Layer 2 of a small transformer language model trained on English Wikipedia (20 layers, counted from 0, width 128).
A neuron's activation on a vector x is SiLU(gate . x) times (in . x), where the dot is the dot product.
The model reads these tokens: "resulted " "in " "b" "ib" "l" "ical " "arch" "ae" "olog" "ists " "often " "looking " "to " "modern " "Palest" "in" "ian "

The vector x that enters this layer's MLP at each token. A number n stands for n times 0.014.
0 "resulted ": -6 -4 13 11 -10 -24 31 -1 17 -27 -5 11 32 16 -18 -6 -19 1 20 -19 14 -14 -69 -26 2 3 -20 18 20 -21 -7 7 -37 -32 -7 -15 -16 -17 34 10 4 6 9 -29 -40 2 7 -25 -1 16 -13 -25 -14 -8 -10 6 41 -4 -43 -3 20 -10 -36 -12 3 -33 -22 3 1 15 32 9 2 -11 -29 -6 -11 -7 23 -37 -21 -4 -7 47 -28 4 4 -11 -3 7 7 -8 -1 1 9 -3 -14 8 -21 10 15 16 -8 3 10 -27 -13 5 3 25 -9 -8 33 11 12 -32 -18 17 19 1 -8 11 56 -10 0 -7 7 -8
1 "in ": -11 -21 -20 -23 -4 -13 -15 29 40 -12 12 15 -4 -12 13 7 29 10 -12 -10 40 -4 -13 -2 7 -22 35 0 -6 5 -26 -4 -3 24 -20 -16 19 -6 25 23 24 19 -37 9 -14 17 -6 -4 17 2 -10 -18 39 -13 2 19 -7 -34 13 5 8 -29 -36 -12 12 9 -6 -7 4 13 10 9 -14 3 15 -17 -10 -20 -13 26 -15 9 -8 -47 31 -9 14 25 19 11 -13 20 14 -5 -20 -2 8 -10 -16 21 -1 -11 -1 16 -36 -2 2 -4 -3 -17 17 -10 -2 -14 -10 21 -3 -1 10 -6 0 18 -53 11 6 61 -7 25
2 "b": -1 -15 33 2 -9 16 29 -1 17 -11 -10 -18 -21 -31 10 1 19 -14 -5 37 -15 1 23 -37 8 -3 -25 -1 29 12 32 9 -36 12 -4 10 3 -7 -4 17 -5 -8 20 -21 -15 7 9 -2 10 14 6 14 35 -43 12 13 -17 17 -13 -11 -12 -1 -16 4 -14 5 -15 -15 22 -27 8 -8 -20 10 -36 8 -8 7 11 -20 1 12 0 30 2 8 -20 20 -5 -28 12 3 -1 -40 -12 -5 -3 -3 -26 -6 3 -13 -2 2 32 -10 19 -36 1 -4 7 1 10 -23 0 -8 19 0 -53 -21 -17 -14 2 7 0 -46 10 11
3 "ib": -3 -31 3 9 15 -6 19 7 19 -20 -7 8 2 8 14 17 -25 -18 -22 -1 -6 51 -6 -26 3 -5 -6 -23 -6 -4 30 1 -7 27 30 20 -14 -6 22 -11 -5 6 11 0 -1 -15 -2 -13 -5 -6 47 -20 11 -22 37 11 -50 2 -11 -7 7 13 -10 -16 -1 -5 -11 -7 -17 16 10 5 0 -28 -13 -11 3 3 6 10 -17 16 -45 -3 -4 3 -4 1 3 6 22 4 -4 8 10 23 8 -11 -61 -21 -20 -18 13 -2 23 -18 -11 -19 -9 10 5 11 13 -4 15 9 18 -16 11 -39 5 -16 35 -7 -26 -79 10 -9
4 "l": 24 -29 -2 2 17 7 34 -10 1 -1 3 9 -46 -3 27 9 27 10 32 11 -70 -14 39 16 10 27 -4 -6 -16 -13 35 15 14 -12 2 28 8 -18 -4 21 -31 -25 -11 -13 -4 -9 14 -8 -7 16 15 -5 7 2 12 36 -18 17 -6 1 5 1 33 2 5 17 -28 4 12 -17 2 -14 -9 -13 -6 14 -16 6 32 10 -3 -14 13 -27 8 -5 -3 20 -20 12 4 27 27 -7 17 -12 -3 -6 -52 -15 -7 -35 20 -14 22 -18 -5 -14 10 -1 -4 -2 5 2 -7 -34 8 15 -37 11 -3 14 -5 14 -2 -65 9 8
5 "ical ": -21 -2 -31 -7 1 35 -15 3 23 -4 14 -34 -12 -2 -13 15 -2 -2 10 -36 11 -11 5 26 2 -25 16 -2 -8 -2 19 -2 2 7 33 8 -6 10 -29 11 -20 58 0 -18 7 25 -20 -9 16 -29 4 21 1 -1 -8 -7 -18 0 -4 2 14 12 -25 -28 -16 -42 -2 -13 -16 -10 -16 -4 -22 -5 -1 1 4 -3 -13 5 -16 -5 0 25 0 -2 -8 -2 -13 13 14 13 -35 -20 15 -17 38 -13 17 4 -10 15 1 -10 12 11 -4 -2 9 -10 8 -13 -5 38 -15 -17 2 56 -4 21 8 -11 -69 8 -11 65 9 2
6 "arch": 7 -13 -37 3 10 11 16 33 -8 7 0 18 6 -13 -10 41 -13 -22 -5 9 -55 15 -51 1 -14 -9 -18 15 -16 2 27 15 13 11 37 -13 -11 19 4 22 33 -21 9 -18 13 11 11 1 -7 -15 16 -18 6 9 -12 2 -22 31 -13 13 -3 11 -2 -9 -20 -31 20 6 15 9 17 -24 -5 -1 -11 -19 11 -14 1 17 -4 -2 -10 -10 -1 4 -13 15 28 12 -4 3 13 -44 -16 -2 -29 11 31 4 3 3 31 8 38 -9 -2 6 3 0 14 13 -19 -6 -4 41 -1 16 -6 -19 -13 -10 -11 -2 23 -64 0 -7
7 "ae": -16 0 -26 5 -15 2 9 3 -1 -5 -6 21 51 -2 30 10 -2 -17 26 10 -10 -1 7 12 22 -12 11 7 -20 0 -4 2 22 -13 23 -19 -10 5 -17 -34 18 26 4 -3 52 33 -1 4 -6 3 -6 12 -23 -13 -12 7 -22 -2 -25 -23 -14 0 -12 -6 -7 0 12 -2 28 -11 -37 4 -31 -13 -17 -10 -18 28 -22 29 27 24 14 -9 -21 2 1 7 4 -11 -19 16 -47 -23 12 -9 -19 4 14 -19 -6 6 43 20 19 -6 6 -7 -6 21 -22 -6 5 -8 3 8 -9 40 26 -20 -7 -13 -26 14 -14 -69 -14 -8
8 "olog": -24 4 -13 9 11 -5 -35 -1 -27 -27 30 0 -24 5 7 31 -10 29 10 -14 -35 21 -42 -7 12 -12 -10 -2 18 -5 25 -3 10 6 25 12 -22 2 26 5 -2 -6 -5 -2 -29 -26 -4 2 8 -8 11 -6 21 -11 7 -9 2 -7 3 10 -50 -7 15 -27 -4 55 10 1 1 -3 -18 15 -43 16 28 11 26 -11 10 3 -1 -25 -35 19 26 -2 12 10 15 -4 2 18 5 35 15 -1 -23 -14 18 -7 -27 17 11 10 21 -26 1 -9 -12 8 21 -18 4 -9 8 18 20 -45 -10 -4 -29 -12 -21 13 21 -53 0 8
9 "ists ": 6 13 17 -21 6 15 -22 8 -14 -20 0 5 -9 26 11 20 27 34 -23 -8 43 -5 17 -10 15 20 16 -6 19 -7 36 22 -25 7 19 1 -8 -30 -5 -26 -1 41 6 3 -10 -22 -1 -16 -13 -17 53 -16 -2 13 -24 -29 5 -26 -18 12 4 10 -12 -3 -25 15 -25 5 -2 4 0 19 -3 1 6 25 3 -5 -23 -13 4 4 24 6 47 -2 -7 -3 -11 3 33 11 -35 44 -21 7 -12 4 4 -15 1 28 -7 -17 -1 23 -1 4 -28 15 10 -26 0 29 28 -6 6 28 -10 -4 21 -35 30 -12 -21 0 11 1
10 "often ": -10 -18 10 -25 -8 10 20 3 -31 -27 30 33 33 4 -13 25 24 4 18 9 -10 11 39 4 3 8 0 -4 25 0 15 1 -17 -15 24 11 -5 -14 0 7 -6 -4 -8 3 -1 -28 -12 -8 1 27 9 4 -8 7 -4 -18 26 6 12 3 35 4 20 -6 16 25 -2 6 40 36 39 15 3 -9 4 22 2 -32 -55 8 -16 13 -14 46 17 -10 -10 -2 -24 -14 19 10 6 -44 32 9 -19 -12 -19 -5 12 15 8 -4 32 10 -17 38 -8 -16 -23 -8 -18 -22 -17 0 29 38 6 15 -5 -12 -34 -21 -29 -3 1 12
11 "looking ": -6 -19 -3 10 4 -18 21 -31 0 -16 4 3 -17 -6 -15 9 25 31 31 -22 38 22 -1 10 -10 45 23 12 10 -8 5 -16 23 -54 9 7 0 -4 6 16 -4 37 -12 -7 -16 21 -24 -36 -12 8 20 -7 -11 -14 33 -27 54 0 -26 -2 21 0 -12 4 -10 40 7 8 11 -3 -18 8 -33 0 -17 10 4 -10 20 9 -16 -43 -1 35 10 0 30 10 7 -2 25 11 -4 -9 10 22 18 13 49 10 0 -26 -13 -1 16 -15 -21 7 26 -15 0 3 3 13 10 -5 0 -29 2 -9 -14 36 -27 -33 8 1 -9 9
12 "to ": 8 -21 20 12 -2 -8 22 49 -20 -31 6 24 15 1 -3 -6 10 13 -1 -16 14 -5 28 -14 4 -10 34 4 -2 -12 -15 16 -16 -7 -1 -8 -4 -22 25 24 12 8 -31 -6 -10 75 -4 -6 -4 7 -19 9 11 -6 -5 -17 -38 -8 16 -13 31 -1 21 5 -9 -6 -16 4 16 -15 4 1 0 -1 25 -3 -10 -12 5 3 -5 -4 -8 0 -2 2 10 7 -24 12 -5 -6 -16 15 -7 41 29 -7 -18 9 -8 -15 -11 -13 -56 -16 6 4 3 -26 5 -12 5 -3 20 17 6 60 39 17 -11 -5 -53 -12 -46 46 -10 22
13 "modern ": -11 -9 -11 1 11 34 16 20 8 9 30 4 -8 3 -6 30 6 -1 12 -26 18 14 -10 -6 8 -38 14 7 -9 0 7 1 -11 12 17 10 10 5 -15 -14 -5 6 21 -31 -7 3 -13 -5 35 -21 7 -10 9 -10 -21 6 8 -5 19 18 24 -2 -22 -17 10 -29 5 1 -25 7 -9 -12 -22 -14 2 -7 2 -26 -1 -3 -23 20 -12 -3 16 5 -4 1 36 10 16 3 -15 -32 26 -8 32 2 -15 5 5 23 -1 -8 -43 -12 9 -11 6 8 10 5 -14 -3 -14 -14 -17 11 7 16 -28 9 -82 -31 20 67 21 5
14 "Palest": 5 -4 16 -17 -6 -14 7 7 -53 -5 -11 9 -31 1 35 32 -46 5 -15 -4 31 5 -22 -19 -2 13 -24 22 -12 4 26 -12 -1 4 33 14 14 -17 -3 -33 -11 44 10 -1 -16 -44 -2 10 10 -4 0 15 -18 -8 9 8 17 -45 28 -3 5 2 -4 6 -1 12 -35 -14 -36 33 0 -9 -12 7 -7 -2 8 -12 29 -23 -22 -18 -5 15 -14 4 -11 -21 1 -17 -39 -22 -25 21 -30 -2 27 4 18 19 1 1 11 -1 29 -13 16 -12 -11 -23 13 7 8 10 6 14 -13 10 67 -14 -1 -12 22 0 5 -15 2 5
15 "in": 12 19 7 15 -14 11 22 0 4 21 -23 13 53 -16 24 -10 24 10 13 25 -7 0 9 17 15 18 -2 -22 17 25 4 -1 2 -1 -4 11 -5 12 30 -15 15 -41 -6 -16 30 16 -1 -26 2 -10 -14 -13 13 -1 12 4 31 -5 6 17 -17 -12 -7 -19 -11 -26 -12 -14 30 10 6 -1 -9 -7 -10 -16 -9 25 -10 -7 -6 -19 -1 -4 31 6 4 26 18 21 0 3 -40 14 4 -4 1 -7 28 -1 -12 8 15 26 6 -26 6 -5 12 -11 5 -3 6 -16 7 29 1 29 -8 -17 -4 -1 -34 43 -2 -96 -31 -6
16 "ian ": -7 -17 -19 3 21 0 -7 5 9 20 20 -18 -36 4 15 13 -3 -3 -8 7 34 7 2 4 11 3 24 -40 -11 -4 4 2 4 14 18 12 -2 -19 -15 -10 -33 46 -17 -12 15 10 -17 -4 0 -18 12 9 -1 23 -24 -21 -23 4 20 19 -13 14 -14 -62 21 21 -41 -10 -1 12 1 -29 -16 1 15 11 -5 -18 7 12 -17 10 16 -26 57 0 14 0 19 18 20 6 3 2 25 -9 3 -8 -6 10 0 4 -5 -22 -18 30 23 -9 -5 16 10 -5 -3 13 9 13 6 50 -19 -1 4 -15 -61 22 -16 62 3 -16

Each question shows the input weights of one neuron of the MLP. A number n stands for n times 0.0042.

n257 gate: 28 -17 -22 2 7 -43 -2 -15 -2 9 -9 17 11 24 -2 1 -15 4 16 -2 29 -15 0 40 2 23 -44 27 8 28 -6 -2 -18 12 -4 7 -11 6 -2 -15 -3 -21 11 15 -1 -10 52 -15 17 30 -9 -50 20 1 -38 -34 9 1 17 -29 -31 49 -15 -1 11 -9 -11 -33 -5 -8 14 42 -4 25 9 2 27 -17 -19 -16 1 -17 -15 3 5 -26 28 -15 -31 15 -18 13 10 3 -21 15 19 12 -1 -6 -17 30 7 29 -1 -20 -9 21 27 -45 32 -19 -19 10 14 37 7 22 -24 -13 17 -26 -16 12 -38 -7 2 4
n257 in: 7 -14 5 6 41 12 22 -14 4 -3 -14 4 -2 17 6 35 -1 39 3 -10 -5 12 -26 42 -6 11 -20 12 -1 6 5 -1 -26 13 1 18 -8 18 20 0 18 11 17 -15 4 -11 31 2 28 22 -23 -23 13 6 -16 11 24 -7 2 -11 -15 18 -33 13 -16 -22 -3 -21 -23 20 23 26 -7 1 18 -8 11 11 -25 -21 -30 11 1 18 -18 -9 6 -6 -12 -10 -35 9 41 10 2 -11 8 10 7 10 -4 24 11 47 22 -20 14 -11 44 -34 -17 -29 1 27 1 4 -5 -6 18 5 -16 -21 2 -18 -11 -25 26 9
Its three highest activations, in order, are on tokens 15 "in", 14 "Palest", 8 "olog"

n246 gate: -38 4 -23 24 -17 -9 -41 15 -12 -11 -10 -3 0 30 -32 11 -21 17 13 -35 32 -1 37 39 9 -7 27 -11 10 16 23 -23 -8 -31 24 -28 -1 -37 -39 -20 -18 -6 10 36 -28 5 -10 -8 -16 25 17 14 -11 11 3 -13 -15 -26 2 -10 -15 37 -9 -33 -9 13 61 -18 19 23 -16 16 30 21 24 1 -8 -4 -39 -33 -43 20 -38 8 -4 2 22 -21 9 -1 21 -24 -17 -7 -21 22 -1 7 19 -21 -18 22 -17 -30 -4 1 26 22 -17 15 0 -18 -12 26 6 -5 -28 -9 -28 13 -17 8 -16 -5 -16 21 -28 -14
n246 in: -33 -7 3 -31 12 -16 1 -13 -8 9 -16 -1 12 13 6 -25 -18 23 -26 -10 37 -22 -20 1 -16 -1 1 -21 -12 -16 -29 45 -6 6 -52 8 30 25 -8 12 6 11 0 2 5 14 -33 39 -1 -43 -29 -33 -17 12 -31 9 5 -8 7 -2 10 -34 -6 14 6 28 -21 12 -30 28 8 3 13 8 10 7 8 -36 -8 -11 15 -7 4 40 -49 34 23 -15 -3 3 -16 -6 5 0 -10 33 -24 5 14 10 18 -16 -35 17 -8 25 -9 15 7 10 -2 -17 -13 12 28 -9 11 -8 19 -18 -1 47 -8 -36 -9 23 4 2
On which token does it fire most, and how strongly? 4 "l", at about 0.23

n306 gate: 0 5 2 -5 -16 -8 6 -4 2 24 13 -1 3 10 4 -7 -12 -8 9 -22 7 -4 -5 26 -15 16 -17 7 16 12 -6 -16 -3 5 -11 9 16 -3 10 6 -3 7 4 4 -7 -5 -1 3 -17 10 -10 -3 -20 13 -8 -17 -18 -2 3 -8 -10 -11 9 -4 -4 -1 6 19 2 8 -21 -4 10 9 -2 7 23 -14 -3 5 15 -7 -4 -1 17 -1 18 -13 -8 -14 -2 8 0 -2 13 13 -11 -3 -8 -2 6 -13 -13 7 3 1 -11 -3 -19 -5 5 19 27 -22 -10 -2 -6 3 4 -5 -6 0 3 11 -14 -4 -3 -5
n306 in: 10 3 -6 -13 -13 -3 2 2 15 6 -6 3 -2 -6 -1 0 0 2 -10 -9 -11 -6 2 7 10 1 -10 -22 -8 5 -13 -23 10 3 -4 -2 5 -1 0 0 11 -11 16 1 -12 6 9 -14 -10 8 0 -3 11 -14 0 4 3 11 -1 -15 -1 -1 -9 -23 17 7 -1 -15 -8 -5 -22 -23 -1 6 9 10 19 2 9 -8 -6 -5 4 16 -24 -4 -5 4 -17 6 -11 17 11 -9 -6 7 -8 0 24 6 -16 3 11 24 -18 -5 -5 -2 7 -2 8 5 -1 -11 0 -8 17 8 1 -5 5 -8 5 -9 -8 -16 -1 -7
Its three highest activations, in order, are on tokens 13 "modern ", 9 "ists ", 5 "ical "

n194 gate: -1 -31 -6 -2 13 7 18 3 -7 -32 -33 -19 -30 24 -35 31 -22 27 6 10 -26 -5 -23 5 14 -41 -25 14 22 15 58 -9 5 14 40 27 -21 35 27 -11 51 2 -1 20 1 1 2 27 -4 -25 -1 1 -3 9 29 34 45 1 13 11 18 -7 -11 21 10 -7 -34 50 -9 2 -10 -28 -28 5 13 -26 36 39 10 -22 -6 17 -29 -4 -7 -3 -25 61 -25 -55 51 6 10 -1 37 20 28 11 17 -4 -15 25 -12 -7 27 2 -13 13 -36 -17 14 33 -27 29 32 -33 -70 -33 -9 -1 24 21 9 35 37 -37 -39 -32
n194 in: -31 21 -35 13 -6 43 -19 -39 -9 6 1 1 1 4 -15 15 4 6 45 -38 1 -22 -28 39 -9 1 -8 -12 -4 -3 -20 -15 -20 -16 27 11 36 -21 -17 43 -33 -21 -16 8 20 -21 -1 5 1 -9 30 21 -18 -5 24 -16 10 -3 10 14 -20 29 4 7 14 6 44 -1 1 -11 -4 27 48 5 -41 15 -16 -33 28 11 -11 14 6 3 -27 0 33 -11 40 11 13 19 18 -29 19 -45 19 44 -33 0 -3 6 0 31 -1 0 7 -10 -3 1 9 43 -18 19 -14 16 -2 1 16 -12 4 37 -59 -24 -16 17 11 -43
On which token does it fire most, and how strongly? 12 "to ", at about 0.1

n36 gate: 26 24 13 -15 -2 -17 -13 -3 12 -22 0 5 -13 37 2 -27 -5 -6 5 -9 1 -1 -30 -4 21 -20 3 -2 -5 8 -10 6 18 2 -5 5 -21 33 -6 12 -17 -9 12 41 -3 -14 3 12 6 2 -14 -5 8 -10 -32 -7 16 26 2 -5 10 6 -11 26 -12 11 1 -9 -13 -12 -21 -17 -12 25 -24 -1 -11 -20 -10 -15 20 5 -30 -22 -15 10 20 -7 -6 -17 15 -3 23 -2 -10 -4 -1 -23 -20 5 26 22 4 -13 5 -43 -22 -15 38 1 -14 5 -3 28 10 -22 3 -19 12 8 2 5 25 13 13 -18 -26 -23
n36 in: -7 -22 8 31 -27 3 8 -3 8 18 9 9 14 -38 -11 -8 2 16 -15 4 -1 -12 48 25 -4 -14 -23 5 -7 -11 43 -12 -14 -7 -19 20 8 -11 -9 -26 14 -25 -12 -27 -8 -8 2 -13 0 -15 -16 -1 -38 17 5 10 -12 15 8 11 -37 21 0 -11 25 -20 7 -2 8 34 -6 28 -3 -13 17 15 3 -3 17 13 -10 -14 19 -5 11 25 2 -4 -26 12 -23 -5 -3 12 20 -12 -3 16 -11 -3 -2 9 7 9 15 10 -8 -6 -25 -5 15 -6 -6 -22 35 8 0 9 7 -38 -6 1 9 5 -8 9 21 31
On which token does it fire most? 1 "in "

n188 gate: -6 3 -2 -9 15 -6 -5 -4 5 19 9 -10 7 -6 8 5 -25 -8 -15 -8 -9 -2 -3 8 22 -7 -6 7 3 10 14 -12 3 0 1 18 -1 6 -5 4 -3 -9 -6 2 8 17 4 11 6 -22 -5 -23 7 11 -3 -4 -3 -3 9 10 -7 7 -2 0 12 -10 -11 -16 3 1 -21 -4 -9 -6 6 -21 13 7 16 -1 7 8 -17 19 -7 2 -3 8 -6 -7 -6 3 20 -3 -20 7 19 -5 -19 -9 4 9 0 -13 11 -14 -6 -24 10 10 5 2 8 -8 20 3 2 -4 -5 9 -5 -8 10 -13 -8 6 8 -4
n188 in: -9 -3 4 7 15 9 -4 5 10 16 13 5 -1 -1 5 42 8 -16 -6 -7 4 -9 -12 12 22 -10 0 10 -6 -10 8 6 -12 -12 12 8 -16 5 -3 9 1 8 -2 8 8 15 12 9 32 -37 3 11 3 5 -6 16 -3 3 6 -6 -25 5 0 5 9 -1 3 0 -9 -5 -11 -17 7 -6 23 0 -3 13 9 -4 11 -13 0 5 -5 -3 -4 -5 -4 9 0 -1 -2 -28 -5 7 0 7 0 8 5 -5 -16 14 -8 -8 14 -23 -19 -1 -12 -20 7 16 3 -1 1 6 -15 -5 7 -1 -5 -16 2 -7 3 8
On which token does it fire most, and how strongly? 10 "often ", at about 0.027

n51 gate: 5 1 3 0 -1 -1 0 -1 1 1 1 -2 0 0 0 0 -2 2 0 1 1 -2 -1 0 -3 1 0 1 1 0 0 0 2 -1 0 1 -2 -2 0 0 1 3 1 1 -2 -1 3 1 1 1 0 -1 1 -1 2 0 -2 -2 -1 1 0 0 -2 -1 -1 0 -3 -3 -1 0 0 0 1 2 0 1 1 2 0 -3 -1 -1 -2 -3 3 0 3 1 -2 2 -2 2 -1 -2 1 3 -2 -2 2 1 -3 2 -1 -1 1 -2 -1 1 1 0 2 2 1 0 1 -1 4 0 0 2 -1 1 -1 0 -2 -1 -2 -3
n51 in: 0 4 0 3 -1 -1 0 -1 -2 3 1 1 0 0 -1 -1 -2 2 2 0 1 0 -1 -2 -1 -1 -2 -2 -3 -2 -2 3 0 1 -3 0 -3 0 0 0 0 0 1 -3 -1 0 2 2 -1 -3 2 -1 1 3 -1 0 -1 0 5 2 -1 1 -1 3 2 0 1 2 0 0 2 -1 2 4 1 -1 0 -3 1 2 0 -1 -2 -2 -3 -5 -3 0 -2 0 2 2 0 0 1 0 -2 0 1 -1 0 -1 0 3 1 0 0 -1 -2 1 -1 0 -4 -1 -1 1 1 1 1 0 -2 2 1 1 1 0 -3 4
On which two tokens does it fire most, strongest first? 7 "ae", 8 "olog"

n20 gate: -7 -8 -6 19 4 -9 16 1 11 -4 -5 30 6 13 5 45 -35 2 0 -21 -10 -44 9 9 2 -17 -2 17 -2 32 -4 -30 -13 6 9 -2 0 20 3 5 23 1 5 25 27 8 -28 -17 -12 -18 2 -13 -20 -19 31 4 11 23 12 -1 7 -3 -14 16 12 -19 5 -4 -32 -7 -12 14 -13 -5 25 -15 19 -10 24 -3 13 -3 -5 19 -45 13 -14 -15 17 -13 -30 -9 17 -5 12 13 -13 15 -3 6 19 37 -8 2 21 4 -20 -5 -1 2 -19 15 -5 -16 25 0 21 -16 -1 29 8 6 12 4 30 -15 15 -11
n20 in: 20 2 -24 8 2 -2 -4 4 14 7 -17 7 -11 -18 -9 21 -21 -8 31 -20 -15 36 5 9 17 -2 -16 19 7 -5 9 -7 -15 -12 -10 -7 -22 -3 5 11 20 -8 -14 1 -1 21 -20 3 4 -3 28 -4 5 8 5 26 -7 -26 -28 -1 -5 -14 1 14 25 -28 19 1 -9 -23 -5 19 -25 31 43 -20 1 -43 34 -6 4 -13 22 7 16 10 -44 24 14 14 -1 -21 16 -11 9 12 -17 24 -5 -16 47 29 -17 -5 -7 6 7 -12 -5 12 -14 3 52 -14 13 -11 20 -3 15 -5 -6 0 -6 -15 -5 -4 -17 -9
Its three highest activations, in order, are on tokens 6 "arch", 0 "resulted ", 16 "ian "

n223 gate: 1 -10 -8 9 -4 -17 5 2 -15 21 2 11 8 4 12 5 -7 15 -2 1 2 2 11 1 -28 3 -4 8 -21 2 7 -34 2 -4 -10 -2 -1 -7 2 -3 -10 3 10 6 -1 0 -10 -3 -14 3 -15 -2 -12 7 6 5 -2 14 1 -5 -13 -8 -10 2 7 3 -14 3 -11 8 1 24 1 7 15 -5 -2 14 6 2 -12 18 -18 5 0 -2 16 0 -12 5 2 -5 2 -4 13 -4 -7 16 14 11 28 4 -2 -9 -8 -2 12 -10 -3 0 -25 44 -4 14 -10 5 -8 2 3 -17 -25 11 10 16 5 -7 26 -4
n223 in: 16 -3 -3 8 9 5 18 8 -11 5 -12 7 10 2 -15 -10 17 -6 19 4 2 -7 6 -10 -1 -7 17 4 5 0 6 -3 10 -9 0 -11 -29 4 4 -18 -7 -5 3 1 3 -2 -22 9 4 -22 3 9 -1 9 8 -21 3 -23 -5 2 25 -1 27 2 4 3 4 25 -3 3 -18 21 -6 3 20 -3 3 17 -9 -3 -1 16 5 1 10 -5 6 -3 -9 -17 27 11 0 13 3 7 -14 -18 1 20 -22 -15 -9 7 6 2 -12 -5 17 9 -18 16 -16 7 -22 20 -17 -8 -20 -7 -15 -5 -4 6 5 4 -3 0
On which token does it fire most, and how strongly? 2 "b", at about 0.013

n47 gate: 19 2 31 -16 8 0 32 -26 -13 25 37 -2 37 6 -4 55 -22 35 -3 14 -15 8 -33 4 -10 -4 -31 -39 11 12 32 -19 -14 69 21 3 7 24 16 29 -11 -10 -8 -9 23 -5 14 9 -29 20 -14 -38 -26 -41 24 2 23 14 28 25 28 -4 -2 3 1 -19 -15 -14 1 -29 9 36 -11 -38 -17 31 -15 1 15 36 -14 -31 -16 -6 -58 -31 -13 24 10 -24 7 -50 -5 1 -21 -11 23 -40 -14 24 44 8 24 -40 15 -48 -1 -35 -35 22 -8 -2 -14 21 35 1 -7 -26 15 -15 0 30 11 0 19 -29 2 -6
n47 in: -19 -14 -4 62 13 39 8 31 -2 -23 -16 5 -28 4 2 -9 3 -43 27 -26 0 -2 -18 -4 26 -4 32 46 -26 -62 15 -4 24 -1 15 -15 14 3 -21 -13 34 -10 9 -32 19 55 -49 -17 50 -40 17 21 40 20 -6 21 10 25 8 6 15 2 -29 33 -24 9 22 3 -17 23 -6 -17 -20 1 -33 -41 28 -24 3 -27 -24 28 6 26 7 31 6 -4 16 35 -7 36 -5 -16 -12 -37 2 12 27 -49 -27 9 -9 30 -18 20 7 38 38 -31 -18 -22 13 0 -39 15 -9 -5 -8 16 -18 -16 -3 -24 18 5 2 18
On which token does it fire most? 6 "arch"

n120 gate: 1 18 22 -3 -1 1 8 -15 -34 12 -72 -1 1 12 -22 -12 4 23 -12 17 -16 -16 -8 -30 -2 1 17 -17 8 -5 6 -20 38 -1 13 -50 11 -24 34 -1 26 -38 5 0 15 -16 11 17 -54 44 41 19 -8 -23 -2 28 4 -6 17 -24 -59 -15 12 -27 -4 -11 -14 14 27 -14 44 -1 20 44 16 -7 -20 -18 8 13 -4 0 -44 -17 -1 20 -20 -7 13 11 -23 4 -1 -12 -16 33 21 49 15 10 20 -21 23 -25 -42 2 9 2 13 -16 32 45 23 6 -12 9 -17 1 14 17 -11 8 19 33 -19 12 -11 -47
n120 in: 8 -12 -22 3 2 -3 3 -12 28 -54 -15 -25 -15 9 -15 -30 19 22 30 9 24 21 -7 -1 13 16 32 5 -11 22 3 11 15 -31 -34 -13 9 -21 -20 -10 -48 36 -19 2 -25 -10 23 8 1 -2 -6 1 11 24 6 -10 -34 7 -26 -9 6 6 -21 -10 11 18 5 -9 19 -10 16 25 24 22 -26 -32 -19 8 26 25 30 8 87 -19 25 16 19 20 16 -21 -9 30 8 -15 9 15 1 -26 27 -23 4 -36 -7 -6 14 14 4 6 -4 -7 -13 -30 -20 -28 -13 11 12 17 -44 -15 11 -13 -12 -8 -23 24 -11 4
On which token does it fire most? 13 "modern "

n13 gate: 0 1 -1 0 -2 2 -1 0 2 0 0 1 1 -1 0 2 0 1 -1 -2 2 1 2 3 -2 0 -2 -1 1 1 0 -2 -2 -1 0 2 -2 0 2 1 -2 0 2 4 -2 0 0 -1 -2 2 -1 2 1 0 -1 2 0 1 2 -2 0 2 -1 0 -1 0 1 1 0 1 0 0 1 -1 1 -1 -1 2 0 -1 -2 0 0 -1 -1 -2 1 -1 0 1 0 -3 0 -1 1 4 1 -3 0 -1 -2 -1 2 3 0 -1 -1 -1 3 2 0 2 -2 1 -1 -1 1 1 -1 -1 0 -2 -1 2 0 0 0 -4
n13 in: -1 0 -1 1 0 1 2 1 -2 0 -2 0 0 2 -1 0 1 -1 -1 -2 0 1 1 1 3 0 -2 1 2 -2 0 -1 0 0 -1 2 -1 0 0 -3 1 0 2 1 1 0 -1 0 0 1 0 -2 -2 -1 1 1 0 2 1 0 2 -1 -2 0 0 0 0 -1 4 -1 1 -1 1 -3 -1 0 1 1 -1 1 -2 0 3 0 0 0 0 0 0 -1 2 -1 -1 2 -3 0 0 -4 1 2 -2 0 2 0 -2 -1 -3 1 -1 -1 -1 3 0 1 -2 -1 -3 0 2 1 -1 -2 0 1 0 -1 2 -1
On which token does it fire most? 15 "in"

n157 gate: 5 3 2 -1 -1 -7 -1 -4 -1 -2 -3 1 -2 0 -1 -1 1 -1 -2 -4 -1 2 1 1 -5 -2 2 -7 -4 -3 -5 5 -6 2 1 -2 -2 0 -5 -2 0 4 -2 0 -3 0 5 0 -5 0 -1 0 -6 -3 -2 5 -1 3 2 3 2 3 -6 2 -2 3 3 -1 5 2 -2 8 0 -12 3 2 -5 -2 5 10 4 1 2 0 -3 5 -6 1 2 1 1 -4 -2 -1 -5 -2 3 1 1 0 1 7 4 -4 4 -5 -1 -1 3 -3 -4 6 -4 -4 -1 1 -4 2 0 2 -1 0 1 -2 -1 1 -6 -1
n157 in: 8 -3 0 -4 1 -4 -2 1 2 -1 1 -1 -4 -1 3 6 2 2 3 -3 6 5 -3 3 7 2 -2 4 0 -5 5 -11 -3 1 1 -1 5 -3 -1 0 3 1 1 0 2 2 -9 3 11 -1 -3 -3 8 3 -3 -4 2 2 -3 -5 1 2 3 -3 3 -1 5 -3 -2 3 -3 -2 -2 -6 -3 -1 -3 1 3 -4 -2 -3 2 5 -4 -9 13 -5 -4 0 3 -2 5 2 -3 3 -4 -1 -2 0 6 1 2 -8 2 -1 4 -4 -5 2 -5 -3 3 2 2 0 6 0 -2 -2 5 -3 2 1 -5 -2 6 3
On which token does it fire most? 15 "in"